Layer 9 of a small transformer language model trained on English Wikipedia (15 layers, counted from 0, width 96).
In attention head 0, each number of a token's query is one row of weights dot the token's vector x. The head spreads its attention over the tokens so far by the softmax of query dot key.

Query weights of the head. A number n stands for n times 0.0049.
q0: 4 -10 -24 36 2 -3 -5 7 -4 1 16 -8 16 17 -25 1 -14 17 -20 -33 5 30 -11 -6 -5 37 2 -8 4 45 31 -8 18 6 27 23 -21 3 -32 -7 -18 28 2 -1 -10 -12 -11 12 4 -20 -22 -25 2 -2 15 1 12 4 -18 3 20 -18 13 13 -10 -42 0 4 -48 15 23 27 5 -6 -10 -15 7 15 -2 -6 14 3 -8 10 -31 -11 15 -24 -11 1 0 22 17 13 -26 -17
q1: -1 -12 22 25 -20 16 -15 14 11 -4 -17 8 -16 5 10 30 25 -7 2 19 12 -9 27 11 -25 -49 -19 -19 14 -31 -32 -7 -26 -17 -28 -27 22 -7 13 -16 -11 -46 -8 20 25 10 29 -20 4 5 5 -3 -1 -12 -32 -1 20 -17 4 -20 9 27 -13 -16 28 35 28 23 11 22 -12 3 18 2 37 -14 -17 -11 9 -12 -12 -18 8 -1 1 -12 -22 -11 1 15 9 -2 -31 2 7 2
q2: 25 -14 8 -7 -5 27 -21 24 -9 -6 -25 -19 -26 8 -1 24 0 22 -1 1 23 40 6 -24 -23 -16 -43 -23 -16 -17 4 -3 6 -28 -15 -22 11 4 -6 0 -15 5 51 16 -6 21 -2 23 -7 -4 28 -3 24 20 -36 7 -16 -5 12 -15 -23 0 -29 -10 -26 30 -4 18 24 8 8 -16 24 -22 20 -26 5 7 12 5 -26 0 -2 25 13 -41 -10 -32 9 21 3 31 -20 -8 16 1
q3: -3 1 18 7 18 2 -4 12 14 37 9 -10 -8 -6 30 -2 9 -8 -1 18 11 20 -8 23 -12 -19 -22 -24 14 -10 -6 10 -24 23 -37 -20 -9 -21 -11 -5 -12 -22 22 18 29 6 -22 -30 8 43 12 7 -12 2 -36 0 21 -20 -35 -26 -12 21 -18 -35 35 37 -10 8 -9 -1 -7 -10 1 11 39 -9 -15 -30 27 2 -21 -10 44 3 -17 16 14 19 -34 28 -8 15 -37 37 0 -18
q4: -24 22 -12 6 -17 -8 24 5 -1 -15 -18 -6 19 -15 -8 -24 -15 -29 -9 19 -4 -3 2 -17 -12 22 -6 17 -29 28 -14 12 -12 9 -1 -11 0 -10 -22 18 -31 14 -22 6 -8 -36 -7 -1 -27 49 12 36 9 -21 18 -1 -16 2 0 16 -19 -12 1 -4 7 2 2 -21 -24 6 -19 0 -17 -14 -2 -2 -3 -5 -16 25 -6 20 -14 1 -39 36 22 -10 9 -20 14 21 9 9 26 -5
q5: -28 -12 7 9 -10 -1 23 2 10 8 -8 26 23 27 -5 1 -3 23 10 -4 -4 -16 6 -27 17 16 43 -9 13 -52 32 -8 -17 6 29 0 14 11 42 -16 1 44 2 -6 4 7 -11 -3 8 -26 9 -2 1 0 18 -6 13 24 13 12 30 -3 30 11 -17 -1 0 -15 34 -6 20 30 -21 20 -9 -26 -21 4 -10 -1 27 -10 -17 8 15 -27 0 7 8 -7 14 -53 21 -14 -8 -28
q6: 22 4 -12 22 25 33 4 -26 -7 14 16 11 -18 -20 30 -16 -27 -32 -5 -25 8 -7 -7 -9 14 -21 -3 -27 -50 42 -2 4 -8 14 -35 35 -30 -19 -43 -2 -13 -14 -4 34 8 -1 -2 -6 -31 1 -6 16 40 15 -2 11 -34 -14 -1 10 -16 25 -26 -24 48 0 -27 -11 -12 -28 -27 6 14 22 -6 -8 15 28 22 -4 -16 -13 19 8 24 27 8 -28 -16 -18 -15 50 34 31 47 14
q7: 14 12 -27 -28 6 19 0 36 1 0 36 -18 -18 -29 33 -34 7 21 6 0 -12 -9 13 -16 9 -16 -30 3 -19 3 39 23 -10 34 -19 -2 -4 -40 5 9 16 -18 2 -12 31 6 -23 -15 7 45 8 -10 13 13 -2 -12 -2 -4 -10 -42 -33 9 -11 -15 26 38 -39 60 -32 -7 -2 27 -21 -15 -4 29 -9 6 -7 -32 -26 -17 23 -15 -24 16 -4 6 -2 -13 -22 43 -10 10 5 24
q8: -3 -35 -8 -5 17 -7 4 19 -4 -6 -26 -17 -18 -11 -24 -20 -11 -39 -5 -44 -9 13 3 -49 -40 -8 18 -32 22 -5 22 6 9 -26 20 23 -22 -1 -26 9 -21 21 25 3 -22 37 -4 -17 -3 -16 6 3 4 -16 34 -29 38 32 -19 35 16 20 2 8 -23 15 17 -23 -14 -1 23 -18 -17 -6 -18 -18 0 -26 17 37 12 -9 -37 48 -20 5 29 -9 3 12 63 -21 -18 -21 10 -38
q9: 23 29 -23 -43 15 26 -63 13 -9 24 34 -12 7 10 -14 11 -53 37 -10 3 8 6 2 10 -14 -7 -18 -24 -1 31 38 28 51 33 15 16 -31 -8 1 -40 23 6 6 -30 -52 -23 -4 19 16 7 30 7 -24 47 -18 1 -40 -21 -55 10 12 37 -6 16 8 5 25 26 -21 20 -13 11 -20 -45 -1 -5 -15 -1 16 -15 10 62 -1 18 -15 7 -25 21 -20 6 -55 2 -20 -31 -7 27
q10: 55 -27 10 -28 35 -3 -18 -32 -12 30 11 0 23 5 -25 10 -60 -34 -33 -31 46 31 -31 29 -1 -25 -30 -20 -17 41 -5 16 -13 9 4 -14 -12 -11 -7 1 -33 17 -21 16 -78 -37 32 29 14 -15 -14 -25 12 19 -24 9 27 -8 -33 40 0 5 -15 35 -28 15 -7 4 -22 -32 1 -7 -14 27 36 -11 51 4 11 20 28 30 27 -2 -30 -13 -3 64 -43 12 2 -12 -45 -25 -58 -11
q11: -49 -40 56 2 -3 61 -26 12 -22 70 -5 -4 -42 33 -34 -58 11 -45 -6 -26 -72 -7 -24 -43 -3 -15 -22 -8 -54 -26 37 44 -4 -34 5 -19 -41 -55 -10 -59 1 -11 14 52 -11 9 21 -15 8 -37 -25 23 36 3 4 -12 -29 10 17 3 -9 -11 31 -3 20 -23 23 -33 2 -27 18 -12 41 -4 -12 -36 -10 -22 25 31 -27 -10 -2 45 -8 38 12 10 59 -23 -32 -53 24 -41 -2 25
q12: -33 -20 -30 -3 -13 -39 35 -13 14 -31 9 -12 41 -44 14 7 -4 17 17 18 31 -1 36 -52 -23 58 23 14 -23 -22 22 -5 -18 21 -22 -2 -7 -12 16 -28 -13 2 -20 30 -21 52 -29 37 -26 -4 22 -11 -31 -53 55 -13 -16 28 15 31 -5 -7 16 5 -18 -5 -13 9 4 31 1 -1 14 18 -36 52 -12 8 0 -19 37 0 8 -41 -22 5 -13 7 -17 -10 -22 -24 5 -67 28 13
q13: -60 1 45 3 -9 7 -20 -7 16 69 -32 -3 -4 -13 14 -3 46 -16 -16 -6 -18 -2 -14 -1 -31 -2 -37 44 -6 -15 9 -20 -29 -47 -8 -26 51 -9 32 1 -5 -13 -2 42 7 24 37 -21 -6 -4 -32 -10 -33 -25 -12 -23 -20 -2 1 -26 -4 -11 54 -39 0 -23 9 -50 21 -4 -26 -33 5 7 18 -20 12 -13 47 28 9 -42 8 12 -41 53 54 41 -5 14 2 -26 -10 3 35 9
q14: -21 37 -39 27 -6 29 -2 2 35 56 2 -4 -7 10 35 10 14 2 -17 21 -51 -16 8 -26 -47 -18 44 -14 4 0 -18 -12 -1 -3 -2 -20 12 -5 -5 -37 5 -2 -19 -7 10 24 -23 11 10 -19 -25 25 -1 -65 -1 2 -16 -9 -48 4 -47 -31 -11 -6 3 21 -9 10 -29 -33 46 -36 -16 21 -7 -39 26 -26 -8 43 -50 -11 6 13 6 -8 28 5 2 3 -21 -25 33 16 -11 -13
q15: -12 -27 -12 -25 10 49 -11 49 -7 -3 -8 13 -19 -9 0 -33 32 39 -42 7 -26 -10 40 -32 -31 -42 -24 5 -2 -40 23 -25 18 -18 -2 10 29 -4 -14 -20 9 -23 70 -10 44 15 6 -21 41 -34 35 -61 -34 -3 -15 -36 6 -25 -4 -7 -16 16 -20 -30 54 32 -5 56 -1 12 23 4 59 -26 -3 -9 -71 36 -14 31 -45 -42 -26 2 20 16 3 33 67 -15 -27 41 7 -18 3 7
q16: 10 10 3 7 15 -4 2 -16 -4 -1 16 -16 5 -13 -3 23 23 17 17 12 15 11 14 6 33 -16 -6 -5 11 -37 25 19 -42 8 -5 -34 20 1 -5 -31 15 -6 22 5 7 27 4 -15 27 20 -10 -7 -18 -5 -34 16 23 -43 4 -21 -2 33 7 -23 21 22 0 20 21 1 3 -5 26 24 31 -23 -10 5 7 -26 -11 -8 16 13 10 0 -1 9 -33 25 11 -16 -21 0 -12 12
q17: 9 -14 6 -38 -4 0 3 -1 -14 10 -44 -4 -9 0 27 -22 6 -15 -2 0 2 10 2 17 -15 12 -30 -28 -1 -25 -9 30 2 4 -13 2 -8 -3 4 16 -12 6 20 5 4 6 -3 -2 -12 -8 24 23 8 -10 14 -19 -17 -6 20 -2 -7 15 -20 5 -17 11 22 10 38 -18 -11 -13 -15 -6 21 25 3 4 -8 11 -21 -3 18 15 -4 19 -19 11 0 -29 11 9 14 -28 24 -30
q18: -11 12 8 -32 -1 8 34 -3 13 8 11 -20 20 -17 -5 -42 -28 -8 -17 8 -11 -1 -12 28 34 -2 -18 -20 7 2 29 14 3 7 -30 4 4 -6 1 -4 25 21 16 6 -10 4 -20 -10 0 25 13 8 -18 -8 11 -17 -38 -13 13 -24 -17 20 -26 11 2 20 29 -5 -24 -15 -10 8 4 7 7 14 11 -19 8 0 -10 -19 13 -6 -12 0 16 -5 4 -12 -1 29 12 14 17 4
q19: 2 12 5 0 -1 -24 28 25 5 3 -6 -3 19 -12 20 -15 -10 -2 -2 3 1 -8 19 8 1 -9 -18 18 12 -5 -8 -9 1 25 -5 -4 8 -11 11 -2 19 11 3 -6 -3 28 -14 9 -16 6 7 18 0 3 13 1 -23 -30 -3 2 -1 15 -13 -21 13 37 26 -13 24 28 0 -32 -3 -15 12 -3 -5 -26 5 11 7 2 -14 -14 13 9 6 -1 0 -8 0 5 3 -12 22 -13
q20: -19 -7 -15 15 -1 -9 14 -40 -7 -25 3 1 25 2 -20 -9 2 10 -32 5 -13 25 -4 -6 -10 13 33 24 3 15 26 19 20 -4 53 19 -10 28 19 15 -21 24 -16 -25 -12 -10 -1 6 15 -1 6 -5 -18 -21 -9 -31 12 40 -1 4 21 -5 25 24 0 -30 -3 -1 -31 -4 19 27 -27 8 -20 17 10 7 -18 -10 17 -12 -37 -2 15 10 0 11 29 -1 21 -22 -2 -16 -25 4
q21: -5 16 -11 -13 17 -8 12 6 -56 19 -17 2 -23 -33 2 25 -11 1 9 -7 -7 -6 -18 24 24 0 -16 -8 -18 34 29 17 8 2 -4 18 11 -8 -8 -12 9 -16 44 -4 -26 6 14 32 4 -20 -2 -23 -17 -4 -10 -10 -16 0 0 14 -28 -17 -24 10 -3 -7 26 -15 -11 44 -4 -17 -1 -17 -28 12 21 -6 19 13 -6 13 -1 -23 -27 5 -22 -13 28 15 3 -7 1 -36 0 -6
q22: 6 -24 -23 -1 -8 26 3 -9 6 2 -14 28 31 3 5 -29 26 27 -39 -33 -12 -23 40 10 8 29 14 13 -3 -17 14 -13 -3 -17 2 -10 9 -27 16 -25 2 8 -27 -8 18 25 5 0 -10 -27 -8 0 4 -9 3 -18 -19 35 3 14 34 -20 14 11 -32 -27 -9 21 23 -15 20 -2 -4 14 -16 -22 -35 -3 -6 -11 19 -12 -13 -10 9 -37 2 9 20 -42 -6 -42 39 -21 7 -7
q23: -24 -7 25 39 24 7 45 12 15 15 -29 28 15 15 -44 -11 16 17 27 -19 -34 -12 3 36 29 27 0 11 11 5 25 -41 5 -19 40 15 14 10 27 -7 0 14 -19 -15 -17 16 -14 19 -48 6 3 2 7 21 31 -45 -15 -13 8 33 73 4 52 -10 20 14 5 -9 38 -5 19 0 13 2 18 2 -39 -11 -3 11 33 -14 -24 2 26 -7 12 25 -1 0 4 -17 -9 20 -3 -10
q24: -38 47 -31 21 -20 22 11 41 -38 -16 5 1 12 25 -32 -8 10 18 18 16 5 25 -20 -31 0 49 31 -16 9 11 58 -15 9 -14 45 45 20 -9 0 36 -10 69 18 -28 -15 5 -4 13 20 24 22 -12 30 24 25 -46 21 -20 -30 -39 23 53 45 9 -52 14 -48 29 13 7 23 -21 -72 -23 31 19 -8 -20 -35 -7 1 23 -20 14 -34 -23 -5 6 11 28 22 26 -7 41 40 -29
q25: 23 -6 25 19 -20 13 -46 6 25 8 14 -4 -21 51 -1 56 14 -43 33 -1 26 25 -18 -15 3 -19 -1 -28 -22 -27 -36 19 -10 -2 18 18 -14 21 10 12 -18 40 7 19 20 6 33 -43 37 -41 24 -2 13 9 0 -19 36 4 -8 -10 8 22 -4 54 -9 56 9 -26 18 -22 -23 40 29 -6 8 -2 19 -40 43 10 -4 13 -4 17 1 9 -42 4 7 -2 3 -7 -3 -5 -13 13
q26: -12 -4 -11 -4 18 30 -60 19 -68 2 10 18 4 -6 18 -4 -23 1 40 -10 22 24 2 -5 15 -12 -58 58 -16 6 22 -18 0 -35 -19 -7 12 36 -17 6 -3 -24 -3 6 -37 -22 33 8 -18 -17 -18 3 -56 2 -66 46 -20 -56 44 -16 -15 -29 54 -52 1 -2 27 -5 -4 -7 -31 -22 20 -4 -5 6 -3 36 3 21 30 9 -36 24 -33 -9 -22 33 22 -14 -6 5 -80 -17 34 6
q27: 4 -3 -17 55 -23 24 33 34 34 -21 -24 0 -40 30 23 66 34 8 21 17 -24 5 -21 12 16 -23 23 38 61 16 -20 -29 -23 31 1 0 29 33 -8 -2 -8 28 8 -40 55 6 -15 -31 -7 3 -14 30 18 -30 28 2 14 13 4 -64 14 -1 13 10 6 14 -22 20 19 -21 8 -25 14 -14 4 -6 -1 -22 -15 -14 -9 -12 -16 50 -14 10 23 -18 8 -2 58 -19 16 37 -13 -6
q28: -49 9 -19 5 -13 26 -58 12 -53 14 7 -27 -6 -6 -16 -22 35 -11 31 28 11 26 -56 -28 -26 -10 -33 26 -8 58 21 -43 18 -8 5 0 -12 20 9 -1 -10 18 25 -8 -24 7 7 -12 37 -37 -3 -67 -5 -16 7 59 16 48 -14 -9 -29 42 27 12 27 9 -35 -10 5 8 -25 -38 -25 -5 -8 8 -28 -7 4 -54 36 5 7 -7 -94 32 68 46 22 -17 34 21 -35 -10 3 21
q29: 6 -36 -3 -25 27 41 15 23 -23 4 22 -16 -56 -42 -12 -2 -28 -45 -9 25 4 -5 -4 -6 4 -35 -33 -1 -57 -24 -7 26 9 -6 5 5 -18 -37 -1 33 9 -59 -26 23 -21 7 40 31 -45 -39 -19 12 -20 52 -15 53 -30 8 -30 19 -21 -9 12 -1 67 -14 25 -10 27 -19 -29 -9 5 -4 4 -13 -31 14 21 16 32 -1 34 -23 6 -8 6 11 14 -39 -14 27 -26 22 -4 -7
q30: -16 -5 8 -19 11 -8 -29 -39 -2 19 21 -4 9 -20 3 27 -3 14 21 4 5 7 -5 -9 -11 47 13 -11 -5 0 -30 3 22 -2 2 35 -35 -8 13 -5 -5 8 -7 20 -14 -3 -2 -3 6 10 32 -9 -10 45 -20 11 -40 4 -10 -26 4 18 10 4 16 -5 11 -3 -4 25 -10 12 6 -26 -11 25 20 30 18 -9 -8 30 24 32 3 29 -20 12 -14 20 8 -14 21 -3 -17 23
q31: 27 -34 39 -27 24 8 -6 -3 -10 -1 -32 -11 30 -5 -35 -30 12 25 -45 -9 4 6 -8 2 -14 -40 5 -9 -8 7 -2 28 -29 17 12 -11 -33 -12 20 6 7 -20 13 -2 33 6 -16 -10 -9 -40 -5 -49 -29 31 35 16 61 29 -13 25 -28 15 -29 20 51 62 22 -12 6 2 -8 10 31 15 -33 -32 -33 1 -10 -19 5 35 -15 -4 21 28 -32 0 -18 -14 -22 -20 28 -26 -13 -1

Each question shows a short text with each token's key, already scaled and adjusted for position as the last token sees it. A number n stands for n times 0.0094.

Then comes the last token's vector x. A number n stands for n times 0.075.

0 " and": 7 4 13 4 -4 -17 36 52 -54 44 7 -5 -18 -20 38 -21 5 -11 9 6 3 33 -42 -56 -13 10 -27 -6 -16 -22 -37 24
1 " language": 7 13 19 14 -7 -23 1 40 -29 36 0 -10 -13 -7 5 -1 10 -7 5 -4 -9 52 -64 -68 -27 -12 -25 18 -12 -15 -37 18
2 " and": -19 21 29 24 15 -19 23 13 -20 32 27 7 -15 -3 -2 -7 14 12 10 19 -25 25 -36 -43 6 23 -21 -10 -22 13 -15 28
3 " literature": -12 14 2 25 4 -21 -2 38 -15 33 -1 2 -20 -5 10 7 -3 7 8 1 -8 34 -54 -71 -17 -10 -11 12 -9 -4 -37 12
4 " courses": -8 2 3 22 2 -24 -5 49 -25 26 16 -5 -40 -11 30 -14 -15 14 16 -2 -4 20 -47 -65 -18 11 -25 16 -31 -15 -34 20
x: 8 12 -1 -12 1 -14 -1 -13 -3 -9 -18 3 -8 -6 8 -9 -10 -47 8 -5 -4 0 0 19 14 -5 -7 -9 18 -9 -12 8 1 14 -4 -24 -5 4 -5 -8 -8 15 -12 14 -6 -3 -5 -5 -1 -8 -17 17 8 -2 9 0 -6 1 -6 -5 -3 15 -50 -6 6 1 6 5 -3 -19 -9 -19 -1 -7 -6 0 36 -13 6 11 -35 7 -5 20 -13 4 3 -12 -11 16 -9 5 8 17 3 1
To which token does the last token give the most attention? 4 " courses"

0 " graduated": 4 4 16 23 -7 -23 30 54 -60 44 9 -43 1 -13 57 -34 -1 -6 10 -13 -5 31 -44 -68 -24 -7 -42 3 -7 -34 -23 26
1 " in": 3 6 -14 27 7 -24 51 29 -50 46 23 -31 17 -12 38 -39 -2 -10 2 1 -8 32 -18 -33 9 -6 -20 -20 11 -26 -16 14
2 " late": 5 18 -12 10 -2 -16 45 34 -47 26 11 -11 -19 -8 59 -8 0 -3 2 11 -18 45 -32 -45 7 -38 -15 5 -24 -6 9 -20
3 " 1940": -12 12 1 10 -12 -9 0 23 -40 27 11 0 -5 -1 79 0 23 2 3 -2 -29 44 -40 -57 -22 -44 28 -16 -12 -24 14 -29
4 ".": -16 16 -19 -2 -23 -21 37 60 -65 23 22 -7 -22 -14 46 -32 -11 9 -8 -6 -6 23 -26 -44 -12 7 -21 0 -18 -47 -25 -9
x: 1 -5 2 5 4 -7 33 -16 6 2 -1 -3 -7 -3 4 9 -6 -24 16 8 -15 14 -10 31 7 18 17 -15 1 -2 -17 21 5 12 -24 -36 -1 27 -8 4 -8 14 -16 13 -8 0 -3 -3 14 7 -42 4 -15 -20 0 15 -9 -15 -18 -12 5 12 -45 5 1 -5 -8 7 0 19 2 -13 -7 12 1 11 7 -3 -3 18 12 -8 -14 13 -9 -4 -1 -20 -7 3 10 -10 -15 -9 -8 -3
To which token does the last token give the most attention? 0 " graduated"

0 " known": 6 16 25 1 -15 -12 37 50 -68 21 -4 -5 -25 -5 45 -14 2 -15 0 -1 -4 39 -46 -52 -20 6 -28 13 -7 -25 -22 15
1 " as": -8 -1 10 17 17 -23 36 28 -39 45 9 3 5 -14 50 -14 0 17 0 13 -20 19 -15 -25 18 24 -30 -7 19 -34 -21 11
2 " the": 4 2 0 3 10 -6 45 36 -69 36 5 14 -12 -10 17 -6 2 -7 11 7 5 24 -30 -18 -26 -8 -17 -4 -17 -42 -45 17
3 " Operation": 9 -9 10 13 9 -4 7 1 -43 41 -1 -10 -32 17 13 7 11 -7 31 13 -3 25 -49 -22 -53 -27 1 -3 -48 -8 -35 -9
4 " T": -2 14 10 -15 -22 10 18 -27 -38 20 -28 -18 -47 17 23 32 5 -13 4 5 3 35 -4 0 13 -41 9 19 -45 25 1 -23
x: -17 12 -7 1 13 7 -10 -2 0 -6 -7 7 -14 13 16 31 -6 36 -10 29 -25 -16 10 24 7 -13 -7 2 6 -4 -12 4 -6 -16 -15 39 3 12 1 -5 -1 2 1 -17 3 2 2 -7 11 5 0 -7 -1 13 -7 23 -36 -8 2 -23 3 23 -35 -8 33 5 19 -8 5 5 -1 13 -3 4 1 1 5 -5 7 -2 6 2 32 15 -12 -11 -5 0 18 15 -20 22 15 12 15 5
To which token does the last token give the most attention? 0 " known"

0 "s": 0 0 19 0 -9 -12 23 47 -52 39 -5 -4 -24 -16 27 -12 -1 -7 12 -8 5 30 -41 -54 -18 9 -29 19 -24 -27 -37 26
1 " was": 3 -1 -7 -8 -20 -15 33 52 -54 33 15 -8 -29 -17 48 -24 -1 -10 8 -9 9 31 -29 -52 -9 7 -26 3 -20 -29 -32 30
2 " built": 13 6 12 14 -20 -14 9 53 -43 30 18 -18 -8 8 45 -17 -4 4 28 -23 1 40 -46 -65 -32 -11 -24 7 -21 -19 -39 22
3 " close": 9 -3 17 1 -22 -11 16 5 -12 -1 2 -19 -20 1 27 -12 11 1 36 -22 -8 62 -27 -56 -7 -30 -48 11 -35 -4 -24 14
4 " to": 4 9 -10 29 8 -18 47 37 -44 36 18 -5 4 10 34 -25 -1 3 15 6 -7 21 -26 -33 -12 11 -23 -14 -4 -11 -17 20
x: -6 5 13 5 -7 2 1 -6 -1 2 -4 7 11 -12 -9 14 8 0 10 5 11 3 -16 32 -11 18 -2 -10 2 0 -6 7 -5 4 2 -32 -11 4 -16 -12 -2 4 22 13 -4 -5 -4 -2 4 5 -34 7 1 -3 3 -1 -15 -20 -2 -2 11 -21 -61 6 3 -8 11 1 8 6 12 -4 -9 10 13 8 14 14 0 2 -33 -13 -6 -2 -11 -1 3 -12 1 6 6 -9 2 -17 3 -3
To which token does the last token give the most attention? 3 " close"

0 " donated": 1 10 32 3 -12 -12 22 41 -62 37 6 -24 -21 -2 46 -14 2 -1 11 -15 5 40 -45 -56 -31 0 -32 6 -18 -21 -38 22
1 " the": 4 5 14 19 9 -4 30 10 -67 25 13 4 -10 7 3 -3 -1 -8 13 -12 -3 23 -22 -15 -31 -15 -24 -6 -26 -41 -36 7
2 " lot": -3 -12 28 13 -6 -3 -1 6 -10 21 -18 1 -2 19 32 -9 6 5 23 -8 -12 45 -68 -62 -60 -24 -20 -1 -36 -7 -16 13
3 ",": -34 7 9 16 -13 -14 15 9 -27 14 19 6 -23 1 23 -15 -1 13 17 -1 -30 13 -26 -56 -3 30 -19 -4 -16 -8 7 -8
4 " bounded": 5 -17 5 25 -12 -15 42 16 -25 11 9 -27 -11 22 10 -12 2 -8 55 -4 -12 41 -60 -53 -30 0 0 2 -1 4 -24 18
x: -14 -6 11 2 -17 11 -29 -29 -19 18 -7 8 -13 -13 28 16 10 6 -11 -12 12 -19 -1 36 6 8 9 -12 -9 -9 -11 0 -17 -15 -9 -22 16 2 -11 -19 -4 -3 1 0 -11 -18 -3 -31 6 26 34 -1 -19 12 -3 -18 -10 8 17 -16 6 -10 -33 3 10 3 7 -7 19 17 13 17 9 7 4 -1 20 2 -8 9 -27 -2 -4 -1 -8 5 8 -18 -20 8 13 -7 15 -8 4 -6
Which token does the last token look at most, and with what share of its attention? 2 " lot", with about 40%

0 " the": 5 -9 7 4 -1 -8 38 44 -64 40 2 3 -14 -12 26 -14 -3 -11 14 -1 7 28 -37 -33 -29 -1 -16 0 -27 -39 -49 19
1 " fire": 11 5 26 5 -6 -13 0 33 -23 33 -9 -2 -15 11 31 3 -12 3 9 -13 3 47 -47 -46 -36 -21 -35 5 -33 -12 -36 13
2 "s": 3 8 18 18 -1 -15 -10 20 -24 19 0 13 -22 -3 15 0 0 -10 19 -19 1 27 -40 -49 -27 11 -24 19 -35 -23 -32 22
3 ".": -16 16 -19 0 -24 -18 38 59 -59 24 21 -10 -20 -13 22 -32 10 -3 9 -6 1 28 -31 -42 -22 11 -19 -5 -23 -40 -31 0
4 " One": 5 5 -2 15 -27 -14 30 -2 -44 -10 16 10 -10 14 -1 -43 17 -3 17 -9 -11 52 -43 -17 -30 -43 -30 38 -20 -15 -23 -5
x: -10 -4 3 16 18 -1 9 -25 4 -3 2 -9 1 -12 9 -10 -15 15 9 43 -2 -14 -5 30 -9 11 3 0 -4 19 1 1 -6 8 -9 17 -13 -12 35 23 3 -17 -1 -15 13 -11 -9 0 -5 -8 9 2 -10 -4 10 11 -4 29 1 -5 -4 -13 -43 1 -15 2 9 -15 -9 21 4 6 6 -9 27 -29 8 -6 9 -17 -35 9 -7 -6 11 2 -9 2 -7 9 -6 -23 9 5 1 11
Which two tokens does the last token look at most, in order? 3 ".", 0 " the"

0 " in": 5 -4 6 3 -13 -14 43 59 -53 45 4 -10 -13 -18 44 -28 0 -11 16 -6 8 33 -41 -46 -22 6 -18 -3 -17 -26 -38 22
1 " the": 7 0 -4 11 9 -3 42 33 -59 41 8 21 -9 -5 18 -5 -4 -14 11 -3 5 21 -19 -10 -27 -21 -9 -12 -22 -29 -39 13
2 " final": 6 4 11 11 -4 -7 18 24 -49 32 6 8 -15 11 62 -7 2 -7 23 2 -10 43 -43 -43 -43 -33 -23 -6 -35 -11 -21 0
3 " squad": -6 19 -1 1 -14 -12 -16 36 -26 53 11 -6 -4 -15 43 -16 7 -2 7 3 1 30 -51 -68 -49 -15 -27 1 -30 -13 -17 10
4 " when": -9 19 -2 9 13 -30 35 44 -28 38 47 1 2 -23 25 -42 -15 11 -6 13 -1 10 -15 -27 2 7 -19 -17 -4 -24 -21 8
x: -4 5 2 -18 -2 -10 20 -9 17 -21 -14 2 -15 -7 -18 -15 2 -15 7 34 -3 -12 -19 9 7 5 1 -13 5 24 -10 24 16 -8 -4 -55 -12 17 6 3 -9 3 4 -1 11 8 6 2 11 -3 -14 0 5 -7 -7 -3 -7 -22 -15 0 17 -11 -41 1 4 -16 -7 14 -1 24 4 1 -14 7 7 0 28 10 8 4 0 9 -7 -4 -9 13 7 -7 7 1 10 2 -6 -25 -19 5
Which token does the last token look at most, and with what share of its attention? 3 " squad", with about 60%

0 " the": 5 -9 7 4 -1 -8 38 44 -64 40 2 3 -14 -12 26 -14 -3 -11 14 -1 7 28 -37 -33 -29 -1 -16 0 -27 -39 -49 19
1 " future": 7 2 20 17 -2 -7 19 33 -51 51 2 -2 -18 1 38 7 -11 -11 14 -3 -8 42 -55 -41 -43 -11 -21 16 -29 -14 -31 17
2 " Roman": 6 6 26 22 -9 5 13 -2 -35 17 -15 -8 -7 25 17 29 21 -18 25 -7 -26 51 -40 -47 4 -38 -30 35 -67 4 17 -22
3 " Catholic": -17 17 10 27 5 -3 -1 21 -43 34 -25 -3 -15 -7 19 55 14 -4 24 -9 -9 33 -44 -38 -14 -31 -44 28 -46 2 -31 19
4 " cathedral": -7 10 -8 21 10 -7 -9 36 -31 48 -5 -19 -18 -13 36 33 3 -2 13 -1 -6 22 -49 -64 -13 -15 -34 16 -39 -17 -38 25
x: 17 1 2 16 -3 -8 12 -4 7 8 -9 9 -3 -6 1 3 -1 -25 22 -6 4 1 -7 14 1 -11 -7 10 5 4 -8 10 -4 15 -8 -6 -2 14 -11 3 6 -16 -13 20 -15 -6 -12 -6 0 -4 1 18 -2 -5 -3 -2 -14 -12 -7 -5 8 12 -60 -4 -18 4 12 12 -15 -20 5 -16 -13 -18 9 -12 19 -6 -8 31 -44 9 4 11 -12 -1 -11 -2 8 8 -4 -4 3 -8 -2 -1
Which two tokens does the last token look at most, in order? 1 " future", 4 " cathedral"

0 " Chinese": 9 -2 21 2 -8 -3 25 42 -53 29 -3 -7 -18 4 18 11 -18 -14 6 -5 -2 34 -40 -41 -21 -3 -15 15 -30 -23 -22 15
1 " Communist": 10 8 34 17 1 -6 14 36 -42 34 -4 -15 -15 1 12 24 5 -3 20 -4 -4 35 -46 -43 -22 -5 -30 17 -33 -4 -41 15
2 " Party": -2 13 18 8 2 -3 0 48 -47 55 -12 -27 -10 -14 10 24 15 -9 20 2 2 10 -50 -63 -34 11 -14 17 -25 -14 -22 13
3 ".": -19 19 -23 -2 -29 -21 38 59 -65 27 26 -10 -22 -16 30 -38 7 -3 2 -6 -3 24 -26 -40 -14 14 -20 -3 -21 -42 -31 -5
4 " He": -8 17 -6 -22 -29 -16 16 22 -41 -13 42 -7 3 13 24 -21 -12 15 -33 -10 -8 31 -12 -9 37 -36 -26 36 -9 3 -3 -19
x: 5 -9 -11 0 -4 -12 32 4 11 -22 -8 -8 5 5 -14 21 -9 -20 22 47 2 -3 4 31 -5 4 10 -2 13 0 -8 -12 1 6 2 -9 24 1 3 -4 13 0 -8 -6 1 1 -7 -9 8 -10 -15 -18 -9 -3 10 11 24 -15 -10 17 -31 -4 -46 -8 21 5 -24 -27 12 7 10 0 -23 -3 4 -8 8 -4 6 -20 -11 22 -7 -14 2 0 -6 12 0 13 -20 -1 16 4 -12 15
Which token does the last token look at most, and with what share of its attention? 2 " Party", with about 40%